Layer 4 of a small transformer language model trained on English Wikipedia (8 layers, counted from 0, width 96).
A neuron's activation on a vector x is GELU(weights . x + bias), where the dot is the dot product.
The model reads these tokens: " the" " Or" "land" "o" " Su" "mmer" " League" " and" " the" " Mi" "am" "i" " He" "at" " for" " the" " La" "s" " V" "e" "ga" "s" " Su" "mmer" " League" "." " On" " August" " 5" "," " 2012"

The vector x that enters this layer's MLP at each token. A number n stands for n times 0.056.
0 " the": -7 -20 39 11 -7 -5 9 -10 4 8 15 -19 26 48 -5 -31 -31 -26 13 -37 -23 2 -10 -2 27 13 29 -15 11 -26 -2 -3 -17 -9 -40 15 6 -10 10 19 -12 21 35 -2 -24 -5 12 -13 0 -3 -18 -12 30 78 -20 47 -20 -3 -13 3 3 3 4 -33 -16 24 24 -10 33 -18 9 -15 31 -21 15 -18 4 57 -3 -3 27 16 -11 14 -31 39 -15 7 3 -1 -10 -22 -85 -22 4 8
1 " Or": -49 -11 70 -7 -19 -31 16 -8 5 23 -32 -30 29 38 6 -24 -38 -22 -8 -8 29 1 33 -44 35 -32 15 6 2 11 5 12 -22 16 14 -3 23 25 26 -2 -18 -2 49 -16 18 15 -38 -8 1 -3 -1 -13 -37 27 -13 6 -1 30 -11 -2 18 26 28 -34 3 -43 8 32 15 -6 -14 -2 -17 5 16 -4 9 55 33 -12 21 -1 -11 19 -10 35 1 19 -10 -42 -13 -41 -50 0 -43 10
2 "land": -18 -4 9 -22 -27 -23 27 12 -14 23 -6 -56 -19 17 14 -25 -22 -20 4 4 27 48 37 -18 14 -20 -1 -45 -34 3 22 0 -31 24 16 14 3 0 21 -6 -9 -19 -4 -21 31 6 -37 2 7 4 19 -56 -23 8 -20 94 2 30 -11 -12 -5 2 63 -9 12 -4 2 4 24 -16 -16 1 -4 9 50 -9 -20 14 13 -17 18 21 15 22 -19 30 1 13 -30 -13 6 -32 -54 23 -30 52
3 "o": -33 11 9 -25 -16 8 -22 -11 -7 51 -3 -22 -6 29 8 -29 -17 -9 -11 14 54 51 14 7 -5 -15 43 -24 -15 -3 6 -6 -19 37 16 8 23 12 27 -18 -34 -6 9 -14 -8 30 -42 -25 44 36 -11 -17 -35 23 -24 39 -7 30 27 -8 -6 1 45 -10 30 -12 11 8 -20 -49 -53 15 -18 12 20 -20 13 33 25 25 4 -10 -3 20 -10 32 -32 29 -11 -7 -23 -59 -48 10 -26 -9
4 " Su": -20 -6 14 -23 -34 11 34 -16 -44 13 1 -42 -2 16 5 -41 -27 -43 -2 -12 40 1 9 -21 32 -32 39 2 11 12 37 6 -24 28 -4 55 20 30 11 -7 -4 13 7 -7 2 34 -31 -13 37 -3 -19 -23 -45 33 -19 30 0 59 -3 3 -13 19 61 -10 3 -40 12 3 -12 0 -12 4 -28 2 -16 -21 -27 56 40 5 11 12 -25 16 -24 32 -2 15 0 -33 3 -33 -44 20 -11 10
5 "mmer": 14 -26 26 -2 -22 -23 54 18 -4 3 35 -41 -20 4 13 -35 -32 -49 21 -1 18 13 39 -23 21 -5 13 8 -7 -10 54 -16 -18 44 11 14 21 -3 10 -1 -11 -10 4 11 -1 16 -19 -13 37 19 -6 -63 -26 21 -34 34 14 46 -28 3 -13 0 38 -12 21 -38 2 8 -1 -16 -1 2 -19 -5 21 -35 -28 46 -11 36 -12 30 -12 5 -18 7 6 2 -27 -28 24 -40 -31 36 -39 24
6 " League": 8 -13 28 -10 -29 -7 16 11 2 13 2 -32 -11 14 4 -30 -37 -36 -22 0 44 56 36 -6 12 -7 41 1 -26 -43 20 -3 -10 21 12 16 24 18 21 -6 -10 -2 10 -29 -2 35 -32 -5 44 27 9 -68 -39 5 -16 32 5 6 25 -22 21 3 39 -14 3 -22 -11 -13 -7 -10 -2 18 -10 -8 30 -20 1 18 25 24 12 2 -7 21 -20 -24 -8 17 -7 10 22 -41 -84 36 -42 32
7 " and": -26 -5 12 -45 -22 -18 28 3 33 33 19 -46 12 14 9 -28 -16 -15 -13 -36 21 63 3 3 18 -23 44 16 2 -9 14 -7 -44 24 -11 16 35 30 13 -14 -23 14 41 0 2 48 -36 13 41 -3 -14 -15 -46 34 -22 11 -2 22 -10 -6 -2 33 30 -22 2 -27 -8 11 -24 0 -17 0 -11 -14 -7 -15 14 25 17 36 31 -19 -26 52 -32 -16 -39 3 -3 6 -13 -26 -61 13 -5 1
8 " the": -44 -5 27 -5 -45 -32 21 2 6 43 -3 -39 24 25 -3 -28 -15 -33 14 -39 30 3 0 -21 48 -13 36 29 -28 -9 12 -20 -24 51 -12 -7 35 14 31 11 -22 3 20 -2 2 22 -35 12 21 19 3 -37 -40 53 -7 34 24 24 -6 -6 -16 26 20 -44 0 -18 11 -17 14 2 -4 -10 -30 -14 0 -21 18 22 7 0 36 2 -33 38 -17 34 -24 11 -40 7 -18 -15 -55 2 -15 20
9 " Mi": -52 -13 48 7 -15 3 31 -21 -10 11 -5 -21 22 18 -18 -33 -35 -15 0 7 52 0 18 -22 26 -32 36 2 -25 1 17 38 -26 25 0 13 36 18 -6 4 14 17 8 -20 21 36 -12 -20 0 9 2 -20 -57 7 -28 10 15 52 -22 25 10 14 30 -30 3 -30 11 15 12 -17 -14 -16 -63 -33 -12 23 -23 54 40 16 -5 -4 -29 11 -25 39 21 10 -4 -7 7 -28 -54 8 -28 5
10 "am": -4 -22 -4 27 -37 -8 19 20 -12 8 -5 -21 -6 27 -15 -12 -27 -23 -5 15 42 40 39 -29 43 -15 -16 -44 -41 -28 23 1 11 4 6 -8 22 21 12 -20 -17 6 -29 9 -23 -7 -29 -34 -11 3 14 -61 -24 21 -7 24 -22 39 -5 5 -6 32 19 5 13 -26 -15 -3 40 4 13 4 -37 4 17 -19 -28 31 44 51 28 30 2 12 -30 10 17 19 -14 -35 7 -1 -34 45 -35 36
11 "i": -42 5 -16 3 -31 -3 -4 10 -3 20 17 -32 12 31 6 0 -9 -7 -16 -1 24 33 57 18 30 -16 46 -37 -17 9 16 14 -26 11 21 -21 7 29 -9 3 -7 -7 -23 -28 -20 47 -25 -20 29 34 -32 -24 -44 35 -25 38 -14 56 0 9 -5 21 0 -25 28 -45 -18 7 2 -14 -16 14 -12 4 8 -45 -5 45 37 7 5 13 -22 10 -8 35 -18 26 -15 -14 -4 -39 -48 41 -52 20
12 " He": -62 4 27 -26 -19 -17 29 1 -27 -15 22 -26 -3 25 -4 -9 0 -36 3 -1 25 23 42 4 23 -8 48 3 -1 -17 19 0 -42 44 -10 18 1 33 -12 -7 -18 28 26 -25 10 26 -38 -24 15 -16 8 -56 -34 44 -28 8 0 37 -4 4 -21 35 53 -37 -5 -23 -16 -24 8 11 -8 -5 -26 -4 5 -27 -3 40 45 41 4 16 -28 21 -23 14 -13 11 14 -30 25 -43 -43 14 1 41
13 "at": -17 -4 39 -11 -7 -13 27 -14 -5 26 32 -12 -8 49 0 -29 -50 -34 1 3 -2 5 29 -20 33 -19 28 -20 -38 10 10 -7 -9 29 5 -22 12 68 42 -37 -21 -19 18 16 7 6 -22 1 31 26 38 -45 -75 30 -23 -21 -20 8 -15 15 -28 29 24 6 25 -27 -17 -10 3 -14 -20 18 -2 -6 25 1 -11 52 22 25 -1 -21 -37 0 -9 6 21 16 -45 13 17 -25 -10 -22 -26 37
14 " for": -52 15 -5 -25 -5 -1 33 10 49 17 28 -20 33 7 15 -34 -21 -43 17 -4 5 27 11 13 -1 -27 39 -3 -3 -40 -19 -7 -25 0 -29 5 61 26 18 12 -30 -1 9 -35 3 36 -29 -8 13 40 -17 -30 -43 31 -14 9 -11 17 -18 -30 12 44 14 -13 -16 -22 -6 9 9 -5 -2 22 -25 17 -3 -24 0 40 14 -11 27 14 -7 47 -21 26 -4 5 1 -4 2 -45 -57 42 -28 1
15 " the": -58 -1 2 4 -41 -25 26 15 25 33 -19 -42 30 29 -4 -16 -23 -31 9 -27 35 11 0 -2 45 -12 29 22 -30 -23 6 -8 -22 30 1 -19 41 16 21 8 -11 -12 28 -24 2 15 -43 19 18 17 4 -53 -33 43 -16 32 1 21 -14 -6 5 26 9 -38 -17 -15 -1 -6 23 10 13 -8 -30 1 -13 -4 -9 7 22 8 37 25 -27 38 -22 52 -24 13 -37 11 -9 -3 -57 7 -25 23
16 " La": -49 -1 43 -19 -36 -4 24 1 -8 17 -7 -7 2 36 -12 -18 -36 -14 -6 -22 60 26 33 -26 1 -7 52 -12 -23 -20 21 6 -28 16 -11 -6 38 4 14 9 15 13 16 -27 24 28 -48 -26 13 22 3 -40 -54 18 -21 3 8 50 -3 5 6 28 19 -17 2 -3 13 -17 12 -16 -6 -5 -20 -42 -5 31 -30 43 46 -2 51 -1 -19 18 -16 26 15 23 -42 -34 13 -22 -49 6 0 -10
17 "s": 16 6 -22 -12 -9 -8 28 6 -9 -8 -10 -23 11 41 -7 -3 -44 -6 14 -24 39 17 39 -25 28 -18 4 -43 -8 -18 39 -7 -52 11 12 -40 50 32 14 -23 45 -21 9 -14 11 -5 -36 -24 23 9 -7 -62 -29 37 -7 15 -12 50 -10 2 -32 50 28 -19 24 -2 0 6 25 12 -20 18 10 -30 14 16 -3 12 33 7 1 -17 -27 31 -12 31 7 10 -48 -9 23 -17 -37 2 -10 -17
18 " V": 14 -15 -7 -12 -15 15 5 -17 11 17 -14 -39 12 64 -22 -28 -30 -43 -33 -27 41 21 41 -15 10 -20 52 -7 -11 -15 23 6 -56 25 33 10 38 62 1 10 -4 16 27 -15 -24 2 -32 -21 14 8 -1 -25 -60 18 -14 11 1 52 6 -13 -22 4 25 -38 15 -5 -10 -7 -32 17 -31 23 4 -24 20 10 -7 44 17 1 7 -7 -18 6 -7 4 11 35 -7 3 47 -33 -43 34 -27 14
19 "e": 26 -2 6 -10 7 -13 27 -13 19 8 10 -22 -15 48 6 -37 -31 -26 -32 -49 31 21 72 0 56 -16 27 -25 -7 -1 14 -24 5 10 16 22 21 24 4 0 -22 19 12 -36 19 18 -19 -35 3 20 -17 -8 3 9 16 0 12 39 3 -37 -18 21 29 -19 19 -56 3 -25 -15 -22 -49 8 15 -14 0 16 12 23 8 48 32 -21 -31 0 -19 -12 -6 1 -6 -6 22 -60 -34 33 14 19
20 "ga": 9 -8 -5 -19 11 -3 32 -2 -13 17 4 -20 -10 41 -7 -32 -55 -20 3 -6 23 44 29 -17 7 -5 27 -17 -34 -9 15 -1 9 -1 24 55 20 26 40 -9 -27 -27 31 -21 -31 42 -39 -60 34 13 -9 -9 -25 43 -13 6 -5 19 20 -32 -16 20 36 6 41 -44 -2 5 9 -6 -49 14 -22 -29 5 1 0 -7 5 43 33 -4 0 8 -42 -16 -7 -17 -22 5 0 3 -20 32 24 0
21 "s": 0 5 -30 -26 -27 -20 15 -2 -27 -3 -7 -22 17 26 3 -26 -43 -27 26 -5 29 25 51 5 23 -30 21 -20 14 -21 26 -18 -15 -1 30 -1 46 44 4 -26 23 -49 15 -26 -17 27 -24 -11 51 11 -30 -18 -43 61 -2 51 -9 28 16 2 -40 40 28 -5 37 -6 -25 -4 -7 -10 -37 12 0 -12 28 4 7 32 15 26 1 -19 -6 29 -22 2 -12 2 -10 11 -14 -36 -33 5 0 -14
22 " Su": -15 -20 4 -21 -42 7 28 -2 -34 11 12 -53 10 31 1 -52 -31 -45 -1 -4 39 4 17 -25 23 -32 59 0 4 11 36 8 -32 25 5 50 41 32 16 -1 -5 14 15 -6 -16 34 -18 -20 39 -7 -27 -13 -44 24 -24 13 1 74 7 -7 -11 5 28 -20 -9 -51 7 1 -18 19 -21 8 -11 -2 -7 -2 -13 37 22 19 7 19 -16 6 -35 27 -9 21 6 -27 17 -30 -36 32 -12 -1
23 "mmer": 19 -27 22 1 -23 -19 54 20 -5 -2 29 -45 -19 8 12 -32 -35 -52 17 -4 20 18 45 -26 17 -5 12 7 -5 -4 51 -15 -11 41 11 15 30 -1 1 5 -4 -15 2 7 -3 18 -17 -14 38 23 -11 -57 -24 29 -33 31 22 40 -20 2 -21 4 37 -10 18 -46 -6 2 -2 -13 -5 7 -12 -17 23 -33 -31 45 -18 50 -8 28 -10 -2 -22 0 4 -7 -24 -23 24 -43 -20 40 -30 20
24 " League": 11 -18 21 -9 -31 -4 16 12 6 10 1 -35 -10 15 3 -28 -43 -32 -20 1 46 58 35 2 6 -5 45 -1 -19 -43 19 -2 -14 17 18 18 29 21 19 -5 -9 -10 6 -26 -4 35 -31 -6 38 28 5 -68 -44 5 -14 32 12 7 28 -22 18 3 38 -13 1 -25 -17 -18 -7 -14 -6 24 -7 -10 28 -17 -3 17 17 34 20 8 -12 23 -20 -28 -10 14 -4 12 25 -37 -79 36 -40 32
25 ".": -27 42 21 -12 -31 -24 24 -18 31 31 8 -34 -15 38 7 -27 -14 -23 -8 -13 -5 14 5 -11 -1 8 38 7 15 1 38 -26 -39 19 11 22 39 40 13 -6 -29 0 5 -25 -2 37 -34 1 20 16 -11 5 -14 23 -19 37 -12 16 -25 -7 24 42 4 10 -4 1 -11 -48 -30 -9 -12 19 -4 -3 31 -27 36 21 14 10 12 -38 -20 63 -55 1 -17 -4 -14 -3 -15 -15 -67 5 3 9
26 " On": -65 22 16 -18 -20 -16 34 1 30 29 16 -15 5 15 22 -56 -34 -52 2 -19 -4 6 25 -62 26 -20 27 7 -36 -3 17 -30 -9 22 4 20 23 46 19 27 -8 11 47 -25 -6 36 -15 0 19 10 15 -6 -21 13 7 15 15 18 -26 15 10 -3 5 -15 -14 1 -2 -14 -5 -11 2 19 -35 6 -3 -50 27 26 10 27 18 -28 -10 13 -11 39 44 -12 -27 1 -7 -13 -64 2 -9 -18
27 " August": -47 36 -6 -3 -22 -7 36 6 25 16 -29 -29 -16 39 3 -61 -16 -40 22 -23 13 31 26 -49 25 -10 4 29 -46 16 16 12 -12 4 16 7 31 54 -22 -15 -2 -4 13 -10 6 15 -14 -2 3 -3 23 -16 -25 6 -5 55 -1 21 -23 4 35 20 22 -10 -7 2 -25 -29 20 -9 -16 16 -9 -24 20 -43 -19 31 -2 11 6 -6 25 24 -7 48 34 13 -4 -19 -5 -42 -49 20 -48 8
28 " 5": -44 22 5 11 -9 -17 28 -18 14 33 -23 -40 -4 47 22 -45 -1 -19 8 -4 26 36 22 -39 -4 -19 63 9 -14 -14 -6 -45 -52 37 49 -16 44 35 5 11 -14 -3 3 -53 10 37 -1 -3 -5 2 -10 -4 -6 12 -2 33 -13 21 -4 -7 27 -17 13 -23 -7 -27 9 -12 11 -14 2 51 13 6 23 -17 0 28 -5 20 -4 -3 0 5 -16 32 -9 -4 6 -11 7 -60 -58 22 -43 24
29 ",": -30 12 9 -6 -24 -33 25 -8 42 22 12 -16 -7 24 22 -38 5 -19 6 -24 13 39 6 -50 0 -12 24 8 5 5 9 -26 -37 24 29 -11 21 32 -2 23 -23 -20 -5 -38 50 33 -39 -20 -4 -19 -12 8 11 55 -2 36 -2 12 -20 -10 40 8 13 -9 -8 -7 -27 -27 -8 1 -38 10 -18 -3 12 -26 -1 34 15 23 51 -14 12 42 -47 19 -6 -4 -14 1 6 -19 -64 15 -2 28
30 " 2012": -35 13 -2 16 -17 -21 31 10 10 24 20 -32 -10 53 28 -51 5 -32 10 -30 16 26 22 -46 8 -13 50 25 -42 1 5 -6 -42 34 34 11 22 29 -4 12 -3 -16 -6 -47 29 46 -13 -12 24 8 0 3 -22 10 -18 22 3 8 -6 -30 34 1 25 -39 12 4 -16 -4 32 -33 -11 16 -3 -9 26 -21 11 39 -7 -3 7 -13 -14 35 -33 24 8 -11 -40 16 -35 0 -65 -12 -13 17

Each question shows the input weights of one neuron of the MLP. A number n stands for n times 0.007.

n330 (bias -0.071): 38 -24 49 -1 -8 34 18 -12 -5 7 8 10 -4 -6 11 23 -5 -7 28 20 8 12 8 41 -13 -27 -3 -6 2 15 21 -9 -21 22 12 -5 -29 27 10 -11 10 -6 -7 -9 -24 -2 -13 22 -9 18 38 11 13 14 -25 -11 -4 -8 -18 -9 22 7 -11 1 -5 -9 25 -10 12 -10 4 -6 -3 -22 15 20 -33 -7 8 -23 -7 -19 -16 -48 -25 8 -40 1 -21 -17 -44 11 17 -16 7 -31
On which token does it fire most, and how strongly? 13 "at", at about 1.6

n348 (bias -0.074): -13 13 18 -7 3 23 -9 -6 6 -11 -4 6 -1 -4 3 -6 -6 -14 4 6 5 13 -7 -17 -4 -1 6 -4 5 -6 10 8 -11 -3 1 -6 -3 8 25 19 -8 -4 33 8 33 11 -5 -19 8 -6 30 5 -6 -6 12 -20 6 14 31 -8 8 -6 4 -10 18 -13 5 4 -26 20 25 -4 -5 16 1 -13 -4 2 15 2 -14 17 23 -6 -6 -13 5 7 10 -5 11 -5 13 6 -9 -1
On which token does it fire most, and how strongly? 1 " Or", at about 2

n339 (bias -0.092): 19 22 8 -13 13 22 15 9 -14 -22 -40 10 8 -23 4 13 -4 7 7 -21 15 13 12 3 -6 3 -24 8 6 -2 -20 22 17 10 8 26 -3 -37 -34 24 9 5 -15 19 2 -2 -10 -20 -23 -9 -14 -25 -9 -6 -3 13 28 -45 -1 8 21 29 -7 -2 0 -22 9 -5 -6 -23 -30 6 10 -14 22 -4 -14 28 0 4 -1 4 -2 2 31 9 -7 -16 9 -13 -32 -6 -22 16 -1 -21
Its three highest activations, in order, are on tokens 27 " August", 23 "mmer", 9 " Mi"

n259 (bias -0.141): -15 22 18 16 35 -10 -27 2 -3 41 -6 10 -4 11 25 13 47 37 32 -30 3 1 -24 1 13 -29 27 -11 -28 -2 39 -2 24 18 -12 -13 -14 3 0 -7 25 47 -7 0 5 -13 14 42 7 -5 10 -22 52 -3 7 -22 31 -13 8 -9 -19 -50 30 6 1 -38 19 -13 -17 -22 4 16 -4 28 16 3 -31 -24 -2 -2 32 -9 -15 -12 28 -9 2 -14 29 21 -16 -18 -13 -1 18 35
It fires most on token 28 " 5"

n189 (bias -0.048): 27 -8 -6 -19 49 -10 -8 -56 28 -20 4 32 6 -37 7 -7 9 43 2 2 9 21 22 24 5 -19 4 -13 -12 21 16 2 17 11 12 4 27 -16 14 22 1 -1 30 0 -12 -4 5 -14 -10 -1 5 -13 17 12 7 11 20 -73 16 -5 3 0 13 -10 32 13 1 -6 -25 -16 -19 17 4 3 -12 -11 -12 10 11 -6 14 33 24 21 2 -20 15 -7 -2 -32 -29 17 -4 -5 52 -35
On which token does it fire most, and how strongly? 20 "ga", at about 1.6

n271 (bias -0.145): 32 1 4 -10 33 -5 -9 -2 6 12 -17 19 -4 8 -27 31 5 -1 3 -7 25 -10 -8 -3 -3 8 7 2 5 5 18 9 5 10 0 18 -10 -20 13 -14 25 -7 21 -4 -4 -19 -22 -20 -19 21 59 -13 -12 -9 25 4 -18 -6 -45 -28 4 -19 -2 -2 -58 20 20 -49 9 10 -24 13 -15 -5 -11 4 -27 -23 41 14 0 10 24 -53 -14 2 7 5 4 30 8 -9 -2 -1 7 19
Its three highest activations, in order, are on tokens 16 " La", 18 " V", 10 "am"

n320 (bias -0.047): 25 -6 -21 16 -9 -14 -14 9 13 14 -18 15 -3 -9 2 32 3 -10 34 24 -14 7 -3 1 -1 -5 -27 -10 -26 18 -25 18 27 5 29 -39 -12 2 10 -9 11 -5 0 9 -26 2 17 4 -8 23 2 0 -4 -20 37 31 34 -6 -3 7 -15 51 20 4 -8 13 -8 -12 7 -13 -13 10 -5 0 24 -12 -10 19 2 -8 0 52 34 -6 1 10 -5 28 22 -26 -19 -7 13 -9 -36 -1
Its three highest activations, in order, are on tokens 10 "am", 27 " August", 2 "land"

n112 (bias -0.148): -15 32 -5 -23 3 -4 3 -13 22 -41 -17 21 -36 -30 -17 9 -23 -8 -1 -5 -13 -19 4 24 8 44 -26 4 21 46 4 14 22 -7 27 8 -18 -19 -6 33 6 -32 3 14 6 -4 5 2 -15 -32 -13 49 -5 12 19 -8 -25 5 -10 11 40 11 12 38 -35 -5 -6 14 20 6 -8 -62 16 9 -14 6 -31 -7 12 17 25 -1 13 8 -28 17 -1 9 7 -16 0 -22 -25 12 34 15
On which token does it fire most, and how strongly? 29 ",", at about 1.4

n37 (bias -0.104): -8 3 -20 19 17 -8 -15 16 -1 1 -57 -19 -9 19 15 10 -5 -15 4 12 9 15 15 18 -19 -15 8 1 -22 19 -21 3 28 23 -1 21 -3 -33 2 -5 4 -14 -9 -40 -6 -9 3 25 13 -19 -4 13 13 -8 -18 -7 2 -28 -17 1 3 3 7 10 18 -25 14 5 -16 7 62 18 10 5 18 13 11 17 24 24 -19 -18 53 -11 4 -2 -14 -21 -23 -23 -23 5 -14 -3 4 -32
It fires most on token 28 " 5"

n9 (bias -0.102): 7 -22 11 2 1 53 -10 23 2 4 -31 4 -1 18 -30 26 24 16 -9 -24 -25 -16 -5 6 13 -8 -1 -40 4 28 22 -21 -3 10 14 -20 24 4 0 -19 -11 14 -15 4 -8 37 34 2 4 -5 20 37 -16 -19 -16 -46 26 11 -34 -13 -10 13 15 5 13 3 46 -16 11 -10 -19 -8 -3 -21 -28 -9 -5 11 -18 -9 -10 -19 4 17 22 37 -9 17 -1 30 -5 19 -5 -32 -16 18
It fires most on token 9 " Mi"

n162 (bias -0.133): 27 -1 37 -13 8 23 -12 -26 -10 22 -11 14 16 3 -16 -16 4 25 17 81 1 -11 -11 2 8 5 5 -6 25 -9 29 43 -30 14 -11 13 30 -4 -36 18 -17 -29 8 11 -11 -7 6 34 -5 4 11 5 2 4 -8 -3 18 -24 23 -16 -1 -10 2 22 28 3 8 -13 6 -5 -20 22 -19 6 -15 21 25 -10 -1 -11 13 12 -6 -33 25 15 42 14 17 -9 21 -13 -26 -8 -23 13
Its three highest activations, in order, are on tokens 9 " Mi", 3 "o", 18 " V"

n6 (bias -0.119): 0 2 -24 15 -4 19 -10 -28 -5 6 -6 16 -21 -9 9 37 -25 -4 1 -14 -20 -21 -36 0 14 4 -5 -3 1 -14 2 8 -9 24 4 5 3 11 1 9 32 -9 16 13 15 5 -15 1 -10 17 -4 -19 -28 -7 -24 -1 -25 -36 -13 31 30 15 32 -1 22 20 -1 -15 -19 -17 -11 12 0 11 16 -8 -10 8 13 -8 0 22 -12 -9 10 29 -11 4 -2 -6 -9 19 3 -8 30 -40
It fires most on token 17 "s"

n177 (bias -0.162): 1 1 15 1 34 -5 -40 -1 16 -38 -10 -8 -18 -60 -3 -8 16 3 25 -21 -3 11 14 52 -35 29 5 -28 -11 -11 -35 -6 -31 3 11 -16 12 -10 23 -45 19 1 -1 -6 19 -6 -17 -43 18 35 11 1 21 -12 -28 25 7 3 8 -1 6 41 -21 29 -22 -6 13 -37 -26 27 7 -13 -8 31 -5 -37 -7 -2 -24 15 3 -28 -15 5 35 18 24 -20 -14 1 -1 -4 -12 10 34 -44
It fires most on token 14 " for"

n280 (bias -0.072): -3 -13 -32 -31 10 45 -34 -10 19 -28 4 -16 -11 9 -10 -26 65 16 5 -36 -21 -1 11 32 15 -24 0 15 -34 2 -1 -10 -1 30 -12 -6 6 20 13 21 13 -13 16 3 -15 -2 22 23 6 10 26 39 25 14 16 4 -23 -37 8 1 1 17 -3 -21 -6 11 62 -32 -15 -16 38 -3 -1 5 -25 -23 8 -12 5 -2 14 30 -11 -6 -27 13 21 16 8 16 -6 29 9 7 -10 12
On which token does it fire most, and how strongly? 0 " the", at about 1.1

n187 (bias -0.132): 32 -26 -25 -6 -19 -11 -16 -8 24 -25 -29 -22 11 19 -2 -10 16 16 20 13 8 -21 -2 -2 17 -3 15 -4 -9 -11 -33 26 -14 -12 13 24 4 -4 8 1 8 -4 -28 -16 -25 15 7 -8 6 8 -11 37 -6 -49 59 12 -2 20 7 2 -18 -49 -23 -6 18 -22 11 11 -1 -14 12 4 11 21 -24 16 3 -2 3 -32 6 5 -16 -27 1 9 -25 -11 -10 14 13 4 -23 -21 4 -23
It fires most on token 22 " Su"

n38 (bias -0.046): -21 24 28 0 8 20 -6 10 -4 9 21 0 -22 -13 1 8 -2 36 17 23 -7 24 16 -6 -3 22 -6 1 -28 -6 -3 -8 7 -16 -17 8 -8 -33 32 9 10 30 18 -5 -9 5 -4 7 -10 12 1 -13 -15 11 -15 -20 -17 -5 26 -20 -9 18 0 -10 20 -3 -29 -25 8 9 0 -15 -20 1 0 14 15 -3 -12 9 9 0 -7 -2 22 3 13 0 -24 -1 -37 -2 5 -22 21 -6
Its three highest activations, in order, are on tokens 16 " La", 20 "ga", 13 "at"

n239 (bias -0.076): -19 13 2 4 11 4 24 3 37 9 -9 -19 4 -16 -22 12 -3 -7 31 16 -6 3 21 -20 20 8 -13 35 -38 21 1 18 -18 -1 -8 0 3 -19 7 31 25 -18 15 -10 7 -7 -7 24 -18 5 -26 -27 -2 -49 -18 -15 10 -19 -11 5 -52 -9 -2 -17 -3 -6 5 -39 -1 23 -13 -17 -4 13 -28 -6 9 12 -15 5 -22 -14 53 -7 -15 -33 31 -2 6 1 9 21 -6 2 14 11
Its three highest activations, in order, are on tokens 26 " On", 27 " August", 23 "mmer"

n351 (bias -0.025): -14 14 21 6 -11 -1 0 9 2 1 -20 10 -10 -9 -29 27 -13 2 -12 1 -1 -13 -61 -23 0 1 18 11 -15 -30 -7 -22 -2 24 -2 30 -21 -10 -29 10 -23 5 -15 18 -2 10 11 29 1 -4 -9 6 -15 6 19 29 15 -43 7 -23 -33 -4 1 -3 2 30 13 9 -11 -5 5 27 -4 49 -2 11 9 -11 12 13 -5 7 0 -15 -7 -2 -27 -29 -6 12 17 -17 6 18 11 3
It fires most on token 8 " the"

n164 (bias -0.094): -20 20 22 35 -18 -26 11 -44 10 -19 4 -7 36 -37 -44 32 -12 -8 2 2 -10 -12 -13 3 14 1 -13 10 2 -1 19 17 14 2 -6 -1 -1 9 -21 11 36 6 -2 23 -18 -19 8 3 -44 30 14 -2 14 0 16 -2 6 -2 -8 16 2 -7 -3 32 11 -14 -25 10 16 -1 -1 32 8 -8 -37 -35 34 -7 -8 -1 -24 19 -3 -14 -17 -13 17 24 -8 17 -2 -23 -20 23 10 -25
Its two highest activations, in order, are on tokens 26 " On", 9 " Mi"

n328 (bias -0.124): 17 -1 -28 4 17 -29 -14 2 11 -21 20 29 7 -20 12 2 18 -7 21 -53 7 6 32 9 20 -8 -19 -4 26 -30 -11 52 10 3 -10 31 -20 17 8 -2 -5 32 -10 9 22 -1 -32 31 -5 -2 16 -24 -23 5 2 38 6 -20 11 -8 4 -17 -36 37 12 -16 -36 22 -6 -19 3 -54 5 11 3 5 27 -15 5 -9 -40 16 -5 -16 25 14 6 1 -22 12 21 -3 -15 -28 -23 -21
It fires most on token 2 "land"

n282 (bias -0.023): 12 8 6 -11 0 -12 1 6 14 1 12 8 13 -5 -15 -10 -5 7 -16 -35 33 -20 -15 -40 4 26 7 -5 -6 -10 -25 7 -19 -5 2 -9 -18 -16 -20 6 -10 -43 -5 -13 -4 3 14 -16 34 1 9 -3 11 -55 4 18 31 -45 5 -2 7 9 -1 48 18 13 38 -12 -28 7 -2 -7 5 10 18 -12 1 11 12 2 8 2 34 26 -4 -3 22 20 42 5 -26 -2 17 26 -5 -3
It fires most on token 27 " August"

n184 (bias -0.125): 10 -15 -17 -20 -4 -23 25 32 -3 -57 -37 -18 -21 -40 15 45 -18 -1 -3 -10 -15 -8 -15 -9 30 -8 -12 -15 10 4 25 10 21 12 6 28 -56 1 10 6 34 -9 20 -5 30 -17 5 34 10 11 13 3 22 17 -46 -36 -13 -11 1 11 11 -30 4 16 23 -14 15 -1 -7 6 30 8 -24 -10 28 4 -11 -53 6 38 15 -5 -9 -15 8 10 36 3 -7 -3 4 7 -38 -51 -10 7
It fires most on token 5 "mmer"

n62 (bias -0.113): -8 -22 -1 5 33 -11 9 3 -25 -26 17 -17 30 11 20 -9 16 8 39 19 6 -12 -30 -9 -4 14 -6 18 25 24 6 -4 17 -11 -17 6 8 -4 9 5 17 -28 -19 -8 22 1 2 -13 -10 6 -23 8 7 5 -15 -17 -9 34 25 20 -9 26 2 -2 4 -29 14 13 -26 7 -18 -27 -32 -3 1 54 21 -3 -7 -14 -34 19 7 -1 17 12 20 10 -18 23 11 -13 2 14 11 -16
It fires most on token 9 " Mi"

n86 (bias -0.054): 28 9 28 16 2 -9 -2 19 -1 -14 -25 -22 -33 6 -11 8 16 -32 27 -26 -13 -20 -31 -10 -15 -10 -16 10 -40 20 -4 -16 16 0 4 -29 21 2 5 38 16 34 -24 12 -23 -9 15 26 29 -8 11 -12 25 5 32 19 7 -12 -5 -36 -4 -12 -15 -16 1 1 26 4 24 -18 2 4 2 -15 -5 -25 0 -10 -10 11 -33 -7 -4 49 48 -29 23 16 -19 0 14 6 8 16 -11 -65
On which token does it fire most, and how strongly? 27 " August", at about 0.85

n209 (bias -0.064): 19 2 -15 17 8 20 44 4 -5 -2 -9 17 -2 -5 2 -23 -6 19 -26 39 -9 -4 34 -13 -1 3 -34 -19 -40 14 6 -7 20 16 -9 7 11 -2 14 15 -9 22 -5 19 -2 -23 0 24 3 -9 4 -13 17 12 -21 -50 -16 -6 -14 28 -3 37 43 2 3 24 -9 11 -48 6 -11 2 13 0 1 7 -9 -37 12 -5 -14 0 -12 45 4 3 -18 -9 -6 -35 -63 -1 31 -50 2 2
Its two highest activations, in order, are on tokens 13 "at", 17 "s"

n262 (bias -0.225): -9 -55 13 15 10 -54 -22 8 -16 3 -11 28 6 -16 -9 57 -5 28 -29 -23 3 2 -29 19 8 -44 -27 24 -29 -13 19 -12 -13 11 -10 -15 -15 14 9 53 -5 17 7 -16 25 -3 9 -20 -20 29 -12 -6 -23 21 32 -12 -7 -8 -1 -37 -1 8 -58 50 40 -13 14 -21 -16 2 8 -21 -7 -24 -17 16 -4 14 -17 -19 -2 9 15 -27 -8 0 15 42 -21 6 24 -10 21 3 39 22
It fires most on token 16 " La"